Layer 3 of a small transformer language model trained on English Wikipedia (14 layers, counted from 0, width 96).
A neuron's activation on a vector x is ReLU(gate . x) times (in . x), where the dot is the dot product.

Input weights of the MLP neurons that the questions are about. A number n stands for (n - 128) times 0.0025.
n9 gate: 109, 107, 87, 129, 123, 160, 155, 128, 109, 160, 97, 94, 115, 166, 99, 160, 155, 119, 137, 173, 174, 134, 89, 139, 119, 152, 172, 93, 116, 200, 111, 173, 182, 123, 183, 202, 115, 99, 114, 96, 117, 139, 107, 145, 129, 156, 105, 164, 132, 189, 121, 215, 154, 132, 99, 155, 195, 152, 203, 138, 132, 135, 59, 103, 30, 163, 53, 166, 133, 131, 142, 154, 119, 100, 135, 142, 147, 106, 154, 150, 162, 133, 5, 169, 134, 118, 108, 93, 168, 113, 126, 140, 125, 110, 129, 114
n19 gate: 112, 138, 111, 164, 166, 111, 112, 114, 149, 147, 122, 106, 126, 120, 173, 98, 118, 96, 126, 85, 148, 43, 187, 127, 64, 120, 159, 92, 116, 151, 104, 180, 173, 209, 131, 75, 140, 221, 134, 106, 137, 131, 128, 96, 196, 7, 122, 136, 140, 87, 163, 208, 110, 167, 78, 150, 122, 136, 46, 199, 87, 154, 115, 99, 142, 176, 175, 182, 191, 127, 115, 131, 93, 121, 129, 177, 104, 142, 128, 123, 154, 84, 156, 155, 146, 159, 84, 157, 149, 123, 89, 153, 152, 121, 142, 136
n20 gate: 148, 140, 54, 164, 112, 107, 57, 82, 173, 127, 128, 152, 126, 110, 74, 170, 109, 99, 123, 126, 138, 146, 156, 141, 185, 152, 108, 97, 180, 138, 118, 106, 94, 131, 61, 105, 148, 94, 166, 179, 103, 165, 103, 144, 203, 178, 136, 197, 88, 128, 67, 110, 140, 129, 139, 74, 145, 159, 163, 169, 160, 139, 118, 118, 88, 142, 128, 135, 85, 182, 78, 124, 105, 159, 169, 118, 95, 182, 170, 70, 126, 97, 137, 78, 136, 113, 157, 62, 169, 94, 123, 131, 110, 79, 134, 106
n110 gate: 163, 127, 103, 139, 126, 133, 121, 93, 111, 135, 110, 97, 117, 59, 126, 155, 78, 179, 93, 96, 87, 148, 134, 176, 52, 105, 123, 152, 140, 203, 163, 105, 140, 134, 133, 89, 196, 156, 180, 141, 126, 126, 92, 129, 151, 128, 105, 49, 113, 82, 90, 107, 72, 151, 60, 160, 135, 149, 151, 126, 127, 164, 209, 102, 185, 79, 140, 212, 170, 101, 182, 194, 135, 119, 104, 110, 128, 167, 169, 94, 88, 161, 66, 124, 139, 154, 115, 154, 135, 80, 99, 120, 147, 142, 128, 101
n111 gate: 148, 119, 108, 130, 103, 77, 146, 135, 122, 154, 202, 116, 98, 117, 125, 73, 167, 75, 104, 51, 107, 85, 139, 76, 117, 105, 104, 73, 132, 147, 115, 115, 100, 185, 124, 175, 108, 115, 163, 131, 98, 94, 143, 126, 176, 139, 185, 187, 156, 150, 126, 149, 226, 173, 124, 149, 106, 90, 81, 99, 114, 124, 182, 169, 133, 122, 124, 94, 99, 162, 209, 91, 122, 115, 193, 150, 44, 158, 124, 166, 103, 51, 107, 73, 51, 122, 150, 127, 99, 141, 148, 168, 191, 160, 102, 171
n128 gate: 176, 145, 113, 134, 140, 105, 123, 118, 187, 136, 120, 104, 89, 94, 117, 134, 111, 154, 110, 79, 100, 103, 151, 157, 138, 93, 123, 148, 143, 159, 91, 109, 177, 164, 165, 153, 128, 155, 101, 158, 161, 184, 175, 86, 166, 148, 163, 199, 188, 189, 159, 160, 110, 121, 121, 164, 136, 112, 80, 140, 130, 229, 131, 147, 112, 104, 126, 154, 104, 130, 187, 220, 139, 153, 141, 120, 96, 110, 141, 116, 141, 143, 103, 109, 118, 151, 141, 62, 53, 110, 197, 84, 130, 190, 87, 86
n129 gate: 129, 144, 105, 156, 92, 170, 39, 128, 164, 112, 143, 128, 142, 149, 90, 181, 139, 174, 97, 135, 94, 109, 136, 120, 220, 173, 81, 203, 148, 108, 82, 157, 143, 178, 181, 118, 177, 150, 158, 26, 92, 113, 190, 122, 202, 201, 147, 146, 167, 131, 86, 204, 116, 112, 146, 148, 118, 130, 178, 122, 146, 107, 83, 115, 160, 121, 162, 137, 133, 118, 105, 94, 75, 108, 107, 154, 120, 144, 170, 173, 104, 170, 143, 135, 115, 119, 167, 170, 87, 151, 113, 158, 150, 139, 158, 135
n9 in: 131, 155, 72, 135, 106, 107, 93, 94, 136, 100, 133, 105, 119, 111, 159, 143, 157, 101, 132, 127, 65, 179, 185, 162, 108, 48, 170, 113, 86, 209, 97, 182, 64, 167, 158, 158, 102, 163, 192, 153, 179, 133, 96, 132, 150, 100, 210, 185, 138, 42, 135, 128, 177, 98, 93, 76, 55, 118, 88, 77, 99, 39, 79, 138, 115, 109, 136, 168, 190, 154, 97, 131, 134, 102, 139, 103, 76, 96, 128, 125, 118, 150, 111, 178, 125, 84, 115, 155, 52, 57, 132, 169, 147, 170, 181, 163
n19 in: 164, 150, 132, 146, 140, 89, 152, 155, 178, 135, 138, 76, 70, 151, 96, 105, 94, 170, 155, 166, 137, 71, 120, 167, 61, 119, 144, 96, 131, 147, 106, 82, 149, 162, 110, 87, 139, 149, 109, 132, 134, 112, 62, 90, 147, 132, 62, 141, 140, 134, 129, 110, 101, 156, 68, 109, 69, 146, 114, 137, 213, 169, 187, 69, 106, 164, 110, 31, 156, 118, 57, 98, 91, 144, 110, 136, 107, 132, 57, 101, 152, 121, 167, 151, 94, 84, 147, 138, 130, 123, 167, 131, 169, 123, 149, 105
n20 in: 113, 163, 191, 119, 112, 203, 119, 119, 126, 155, 172, 105, 137, 105, 140, 158, 71, 136, 125, 114, 62, 97, 144, 94, 107, 158, 136, 103, 108, 91, 143, 173, 112, 122, 142, 158, 147, 116, 169, 121, 109, 91, 119, 76, 144, 161, 133, 143, 176, 147, 75, 125, 116, 63, 113, 126, 140, 121, 83, 79, 87, 101, 134, 162, 117, 121, 92, 119, 130, 116, 67, 131, 165, 112, 142, 185, 139, 115, 155, 147, 100, 162, 166, 130, 97, 105, 86, 88, 83, 109, 125, 106, 161, 136, 64, 120
n110 in: 99, 107, 91, 140, 127, 106, 132, 139, 141, 235, 129, 174, 63, 122, 118, 148, 64, 174, 69, 91, 75, 182, 187, 98, 88, 96, 67, 149, 167, 147, 119, 83, 116, 143, 173, 86, 165, 203, 209, 130, 79, 134, 55, 99, 121, 155, 88, 107, 128, 192, 112, 76, 102, 74, 76, 132, 199, 137, 132, 158, 146, 124, 103, 103, 133, 24, 133, 138, 123, 153, 98, 155, 96, 65, 118, 132, 130, 144, 115, 84, 131, 140, 107, 149, 117, 140, 157, 160, 105, 58, 162, 129, 132, 133, 113, 131
n111 in: 144, 205, 120, 141, 71, 137, 136, 136, 180, 83, 140, 109, 151, 49, 143, 125, 92, 182, 134, 144, 85, 130, 126, 71, 201, 74, 137, 106, 106, 153, 144, 120, 157, 81, 152, 132, 140, 173, 111, 147, 154, 125, 132, 115, 110, 81, 158, 125, 104, 67, 108, 141, 77, 164, 86, 114, 89, 143, 183, 138, 122, 159, 205, 183, 48, 135, 176, 111, 87, 113, 96, 82, 187, 147, 93, 88, 162, 158, 207, 165, 150, 62, 93, 187, 73, 112, 109, 146, 141, 214, 175, 132, 138, 197, 115, 89
n128 in: 130, 105, 95, 122, 115, 121, 89, 191, 117, 74, 116, 110, 82, 41, 114, 194, 74, 142, 93, 144, 138, 113, 69, 133, 170, 93, 123, 110, 72, 124, 182, 158, 76, 123, 140, 150, 90, 92, 152, 112, 133, 159, 92, 137, 118, 118, 153, 87, 73, 124, 83, 120, 126, 145, 161, 113, 141, 226, 147, 149, 146, 127, 140, 164, 109, 82, 82, 83, 152, 118, 94, 127, 124, 136, 137, 138, 143, 184, 111, 79, 101, 146, 112, 149, 146, 139, 167, 159, 151, 106, 121, 94, 121, 78, 117, 131
n129 in: 178, 122, 119, 154, 166, 174, 99, 153, 84, 155, 105, 89, 95, 128, 166, 127, 168, 106, 161, 160, 157, 133, 142, 101, 86, 157, 98, 188, 130, 104, 111, 101, 188, 147, 174, 110, 102, 104, 113, 80, 127, 153, 163, 92, 117, 155, 176, 104, 193, 56, 189, 141, 82, 128, 128, 133, 77, 121, 84, 70, 127, 92, 106, 190, 54, 144, 175, 167, 133, 142, 163, 187, 107, 173, 119, 59, 147, 126, 170, 108, 99, 201, 55, 150, 157, 158, 131, 151, 69, 150, 134, 123, 120, 88, 51, 62

Each question shows a token from some text and the vector x that enters the MLP there. A number n stands for (n - 128) times 0.03.

" despite": 128, 141, 146, 66, 82, 118, 149, 98, 151, 173, 174, 96, 125, 108, 135, 164, 96, 155, 159, 170, 171, 62, 115, 85, 132, 127, 119, 130, 72, 115, 140, 183, 131, 183, 119, 110, 139, 150, 130, 157, 145, 124, 142, 167, 152, 127, 161, 172, 153, 116, 127, 55, 118, 129, 134, 132, 88, 96, 126, 142, 156, 151, 122, 133, 160, 124, 121, 121, 97, 71, 192, 60, 107, 131, 131, 87, 121, 122, 80, 126, 132, 144, 149, 187, 171, 157, 130, 154, 120, 119, 113, 102, 141, 117, 159, 119
The two highest activations, in order: n19, n111

"ud": 108, 94, 104, 86, 115, 158, 136, 109, 83, 148, 109, 131, 110, 146, 101, 156, 133, 125, 152, 122, 109, 144, 107, 98, 100, 160, 140, 156, 58, 102, 55, 130, 76, 175, 101, 193, 123, 136, 144, 101, 106, 168, 149, 103, 123, 99, 144, 162, 117, 94, 142, 56, 106, 91, 121, 135, 82, 133, 151, 169, 115, 84, 166, 152, 82, 130, 91, 136, 90, 89, 124, 127, 174, 128, 140, 132, 119, 139, 129, 94, 161, 158, 123, 133, 140, 112, 167, 126, 151, 91, 156, 126, 106, 96, 114, 83
The two highest activations, in order: n9, n20

" Pre": 133, 167, 133, 71, 127, 169, 100, 131, 164, 132, 179, 120, 126, 126, 95, 136, 109, 130, 172, 160, 76, 155, 98, 143, 130, 57, 103, 83, 147, 95, 95, 179, 95, 135, 141, 169, 118, 104, 128, 126, 113, 147, 134, 89, 115, 122, 99, 125, 150, 105, 110, 113, 95, 119, 147, 131, 69, 84, 96, 173, 121, 155, 127, 97, 122, 168, 96, 161, 115, 120, 144, 102, 115, 96, 138, 51, 106, 147, 157, 123, 175, 101, 159, 120, 167, 148, 102, 166, 125, 115, 142, 122, 62, 90, 123, 123
Which neuron fires most, and how strongly? n20, at about 0.14

"wn": 124, 142, 145, 93, 119, 119, 153, 101, 107, 158, 179, 140, 161, 122, 75, 124, 101, 154, 135, 205, 92, 136, 165, 122, 101, 115, 86, 112, 118, 145, 139, 179, 108, 116, 132, 84, 141, 144, 100, 134, 108, 154, 107, 147, 117, 128, 115, 118, 145, 133, 166, 96, 94, 180, 93, 132, 163, 99, 141, 124, 168, 101, 168, 149, 143, 135, 68, 130, 150, 63, 187, 139, 102, 122, 124, 157, 123, 105, 173, 78, 148, 87, 95, 92, 172, 93, 99, 159, 131, 129, 106, 144, 162, 87, 127, 105
Which neuron fires most, and how strongly? n110, at about 1.2

"ed": 139, 128, 160, 142, 130, 167, 170, 143, 142, 156, 148, 124, 197, 87, 74, 176, 119, 126, 125, 202, 128, 120, 158, 122, 117, 116, 131, 146, 73, 148, 170, 160, 106, 175, 121, 105, 153, 162, 128, 98, 100, 137, 111, 158, 93, 108, 138, 123, 180, 128, 163, 97, 116, 124, 120, 139, 127, 90, 122, 135, 156, 114, 164, 145, 77, 103, 100, 124, 134, 25, 158, 99, 131, 106, 147, 158, 102, 142, 144, 82, 148, 131, 118, 116, 190, 115, 117, 127, 113, 108, 106, 113, 181, 112, 125, 84
The neuron with the highest activation: n110

" the": 123, 140, 137, 86, 134, 175, 100, 151, 121, 134, 125, 114, 154, 184, 135, 104, 171, 103, 180, 195, 105, 101, 173, 123, 128, 112, 124, 134, 105, 99, 99, 133, 154, 160, 92, 168, 115, 105, 135, 130, 97, 162, 141, 135, 110, 144, 151, 145, 173, 122, 138, 86, 145, 117, 167, 175, 113, 105, 152, 105, 143, 135, 156, 134, 117, 156, 118, 197, 108, 111, 131, 152, 145, 90, 112, 83, 181, 133, 43, 141, 149, 114, 180, 148, 131, 126, 98, 111, 107, 110, 89, 130, 93, 78, 168, 151
Which neuron fires most, and how strongly? n9, at about 0.029

" and": 135, 145, 146, 112, 87, 128, 146, 145, 169, 157, 117, 94, 151, 124, 107, 149, 115, 146, 115, 170, 187, 79, 164, 88, 162, 147, 135, 142, 113, 114, 178, 175, 116, 160, 114, 134, 136, 107, 90, 117, 99, 143, 153, 102, 53, 147, 138, 156, 199, 120, 126, 36, 118, 103, 172, 141, 120, 71, 138, 168, 118, 107, 149, 158, 117, 112, 129, 131, 108, 105, 104, 107, 103, 104, 158, 131, 125, 143, 113, 98, 109, 75, 146, 141, 177, 154, 131, 137, 126, 116, 102, 167, 99, 139, 154, 119
The neuron with the highest activation: n20

" not": 163, 151, 137, 113, 127, 140, 127, 137, 145, 100, 120, 107, 129, 150, 62, 141, 175, 179, 142, 154, 160, 85, 143, 106, 132, 69, 126, 126, 74, 89, 122, 152, 91, 163, 120, 87, 140, 127, 124, 88, 106, 139, 91, 159, 167, 133, 145, 177, 180, 161, 96, 39, 109, 140, 101, 137, 161, 123, 138, 165, 164, 117, 154, 128, 114, 112, 127, 174, 115, 37, 157, 140, 68, 102, 145, 120, 121, 138, 140, 131, 128, 134, 142, 155, 165, 143, 127, 146, 106, 80, 138, 118, 148, 149, 104, 139
Which three neurons fire most, strongest first? n110, n128, n19

" they": 145, 183, 154, 91, 131, 124, 138, 132, 144, 89, 108, 129, 123, 133, 91, 128, 116, 160, 137, 180, 123, 109, 152, 157, 155, 118, 134, 118, 103, 118, 182, 122, 148, 172, 103, 115, 134, 132, 121, 195, 160, 161, 101, 127, 135, 155, 117, 179, 155, 159, 130, 11, 74, 110, 152, 179, 95, 128, 135, 159, 137, 137, 159, 149, 132, 74, 111, 129, 100, 123, 108, 128, 144, 46, 154, 109, 154, 156, 107, 108, 103, 157, 144, 144, 147, 144, 150, 141, 96, 135, 91, 127, 131, 112, 124, 127
Which three neurons fire most, strongest first? n128, n110, n20

" as": 158, 121, 126, 72, 94, 139, 161, 133, 171, 123, 157, 167, 145, 125, 120, 173, 112, 156, 177, 154, 135, 84, 155, 99, 166, 103, 110, 102, 103, 119, 130, 147, 126, 140, 111, 147, 178, 107, 162, 96, 127, 108, 145, 113, 111, 138, 170, 154, 164, 94, 129, 79, 129, 149, 103, 104, 88, 123, 142, 158, 184, 109, 166, 130, 158, 133, 139, 120, 71, 137, 156, 104, 131, 98, 114, 23, 119, 131, 90, 136, 151, 83, 159, 135, 135, 147, 116, 138, 97, 119, 60, 113, 110, 159, 170, 112
The neuron with the highest activation: n111

"und": 137, 116, 136, 82, 135, 126, 132, 107, 127, 148, 206, 142, 115, 116, 151, 157, 79, 132, 166, 161, 116, 144, 133, 105, 130, 155, 195, 119, 109, 118, 50, 159, 69, 163, 111, 156, 91, 130, 166, 155, 128, 150, 153, 180, 96, 96, 105, 144, 127, 142, 159, 84, 85, 151, 176, 181, 94, 143, 167, 125, 138, 143, 157, 122, 71, 155, 92, 146, 103, 103, 123, 120, 140, 116, 135, 149, 128, 121, 138, 68, 169, 167, 99, 142, 144, 86, 120, 141, 123, 109, 156, 128, 119, 98, 127, 134
The two highest activations, in order: n9, n20

"ov": 120, 140, 132, 77, 161, 140, 122, 131, 122, 134, 140, 115, 115, 111, 76, 172, 162, 117, 116, 166, 97, 147, 107, 130, 136, 155, 172, 111, 53, 68, 102, 169, 77, 144, 138, 142, 154, 164, 155, 135, 86, 158, 157, 126, 107, 92, 126, 137, 86, 167, 140, 56, 111, 164, 86, 128, 159, 154, 141, 152, 108, 59, 107, 147, 51, 130, 144, 131, 81, 112, 128, 118, 90, 115, 124, 126, 133, 133, 131, 80, 102, 148, 95, 111, 119, 109, 126, 128, 146, 94, 170, 161, 112, 110, 134, 123
The neuron with the highest activation: n9

"end": 132, 158, 167, 102, 133, 159, 147, 115, 122, 116, 142, 145, 129, 116, 136, 197, 179, 145, 155, 143, 139, 149, 146, 116, 161, 133, 88, 103, 108, 121, 111, 222, 119, 161, 144, 120, 150, 130, 130, 134, 155, 130, 110, 102, 132, 107, 155, 177, 135, 129, 117, 74, 80, 143, 117, 112, 129, 115, 189, 124, 201, 130, 116, 144, 94, 146, 75, 142, 132, 52, 188, 78, 116, 111, 73, 155, 116, 135, 139, 77, 158, 153, 95, 121, 137, 99, 108, 118, 146, 151, 112, 160, 147, 112, 114, 101
Which three neurons fire most, strongest first? n9, n129, n20

" Premier": 114, 137, 146, 44, 101, 115, 130, 99, 145, 116, 128, 165, 149, 121, 96, 131, 146, 126, 213, 174, 151, 144, 116, 132, 107, 99, 132, 82, 104, 132, 96, 154, 108, 109, 105, 210, 151, 131, 154, 147, 96, 123, 106, 121, 102, 130, 132, 120, 126, 83, 141, 62, 120, 153, 154, 171, 118, 134, 127, 118, 98, 132, 158, 113, 93, 164, 124, 127, 63, 83, 149, 82, 105, 75, 182, 99, 119, 131, 150, 119, 127, 123, 143, 125, 187, 152, 114, 166, 93, 139, 144, 134, 109, 93, 140, 94
The neuron with the highest activation: n9

" closed": 103, 132, 135, 118, 110, 118, 102, 123, 123, 135, 168, 108, 147, 101, 68, 131, 106, 152, 134, 186, 151, 110, 150, 120, 133, 64, 116, 83, 98, 138, 170, 179, 135, 173, 153, 119, 94, 129, 125, 134, 119, 139, 123, 132, 140, 113, 114, 141, 140, 158, 159, 61, 98, 166, 136, 141, 159, 96, 144, 122, 187, 110, 173, 133, 106, 105, 96, 122, 99, 59, 194, 101, 109, 133, 152, 65, 124, 154, 94, 134, 133, 125, 95, 155, 193, 132, 113, 179, 123, 129, 100, 148, 133, 149, 179, 70
The two highest activations, in order: n111, n110

"id": 154, 187, 109, 117, 113, 124, 156, 105, 64, 92, 91, 100, 142, 104, 125, 165, 127, 171, 174, 176, 131, 112, 135, 66, 153, 102, 97, 145, 111, 120, 141, 170, 95, 175, 138, 139, 119, 159, 108, 123, 111, 208, 146, 116, 92, 127, 130, 124, 107, 151, 141, 82, 138, 131, 99, 130, 122, 124, 131, 112, 147, 96, 126, 129, 69, 132, 109, 149, 79, 26, 168, 150, 107, 116, 174, 141, 152, 101, 120, 116, 122, 105, 104, 113, 188, 128, 71, 109, 124, 141, 148, 134, 112, 98, 137, 107
The neuron with the highest activation: n128

" went": 118, 164, 171, 93, 113, 127, 110, 144, 147, 135, 173, 141, 151, 118, 65, 145, 87, 145, 134, 150, 104, 127, 158, 130, 136, 113, 153, 113, 91, 115, 167, 179, 128, 144, 100, 123, 146, 132, 131, 159, 116, 141, 86, 106, 118, 147, 154, 149, 132, 202, 128, 56, 48, 140, 126, 166, 120, 88, 176, 112, 185, 132, 172, 134, 147, 110, 85, 136, 122, 71, 140, 119, 109, 94, 173, 115, 134, 157, 115, 100, 151, 101, 123, 134, 173, 121, 106, 168, 155, 102, 75, 166, 142, 105, 114, 123
Which neuron fires most, and how strongly? n110, at about 1.2

" (E": 122, 132, 173, 44, 105, 104, 118, 127, 143, 133, 125, 159, 180, 84, 117, 92, 126, 106, 112, 145, 102, 81, 98, 139, 139, 117, 80, 142, 104, 102, 107, 160, 84, 155, 110, 167, 181, 96, 142, 109, 104, 137, 122, 117, 110, 107, 132, 143, 131, 146, 175, 110, 109, 132, 129, 129, 80, 56, 161, 135, 99, 145, 139, 91, 112, 152, 137, 149, 75, 125, 103, 138, 133, 115, 137, 106, 130, 123, 119, 107, 118, 69, 166, 136, 178, 158, 100, 214, 109, 101, 116, 141, 76, 133, 91, 136
The neuron with the highest activation: n111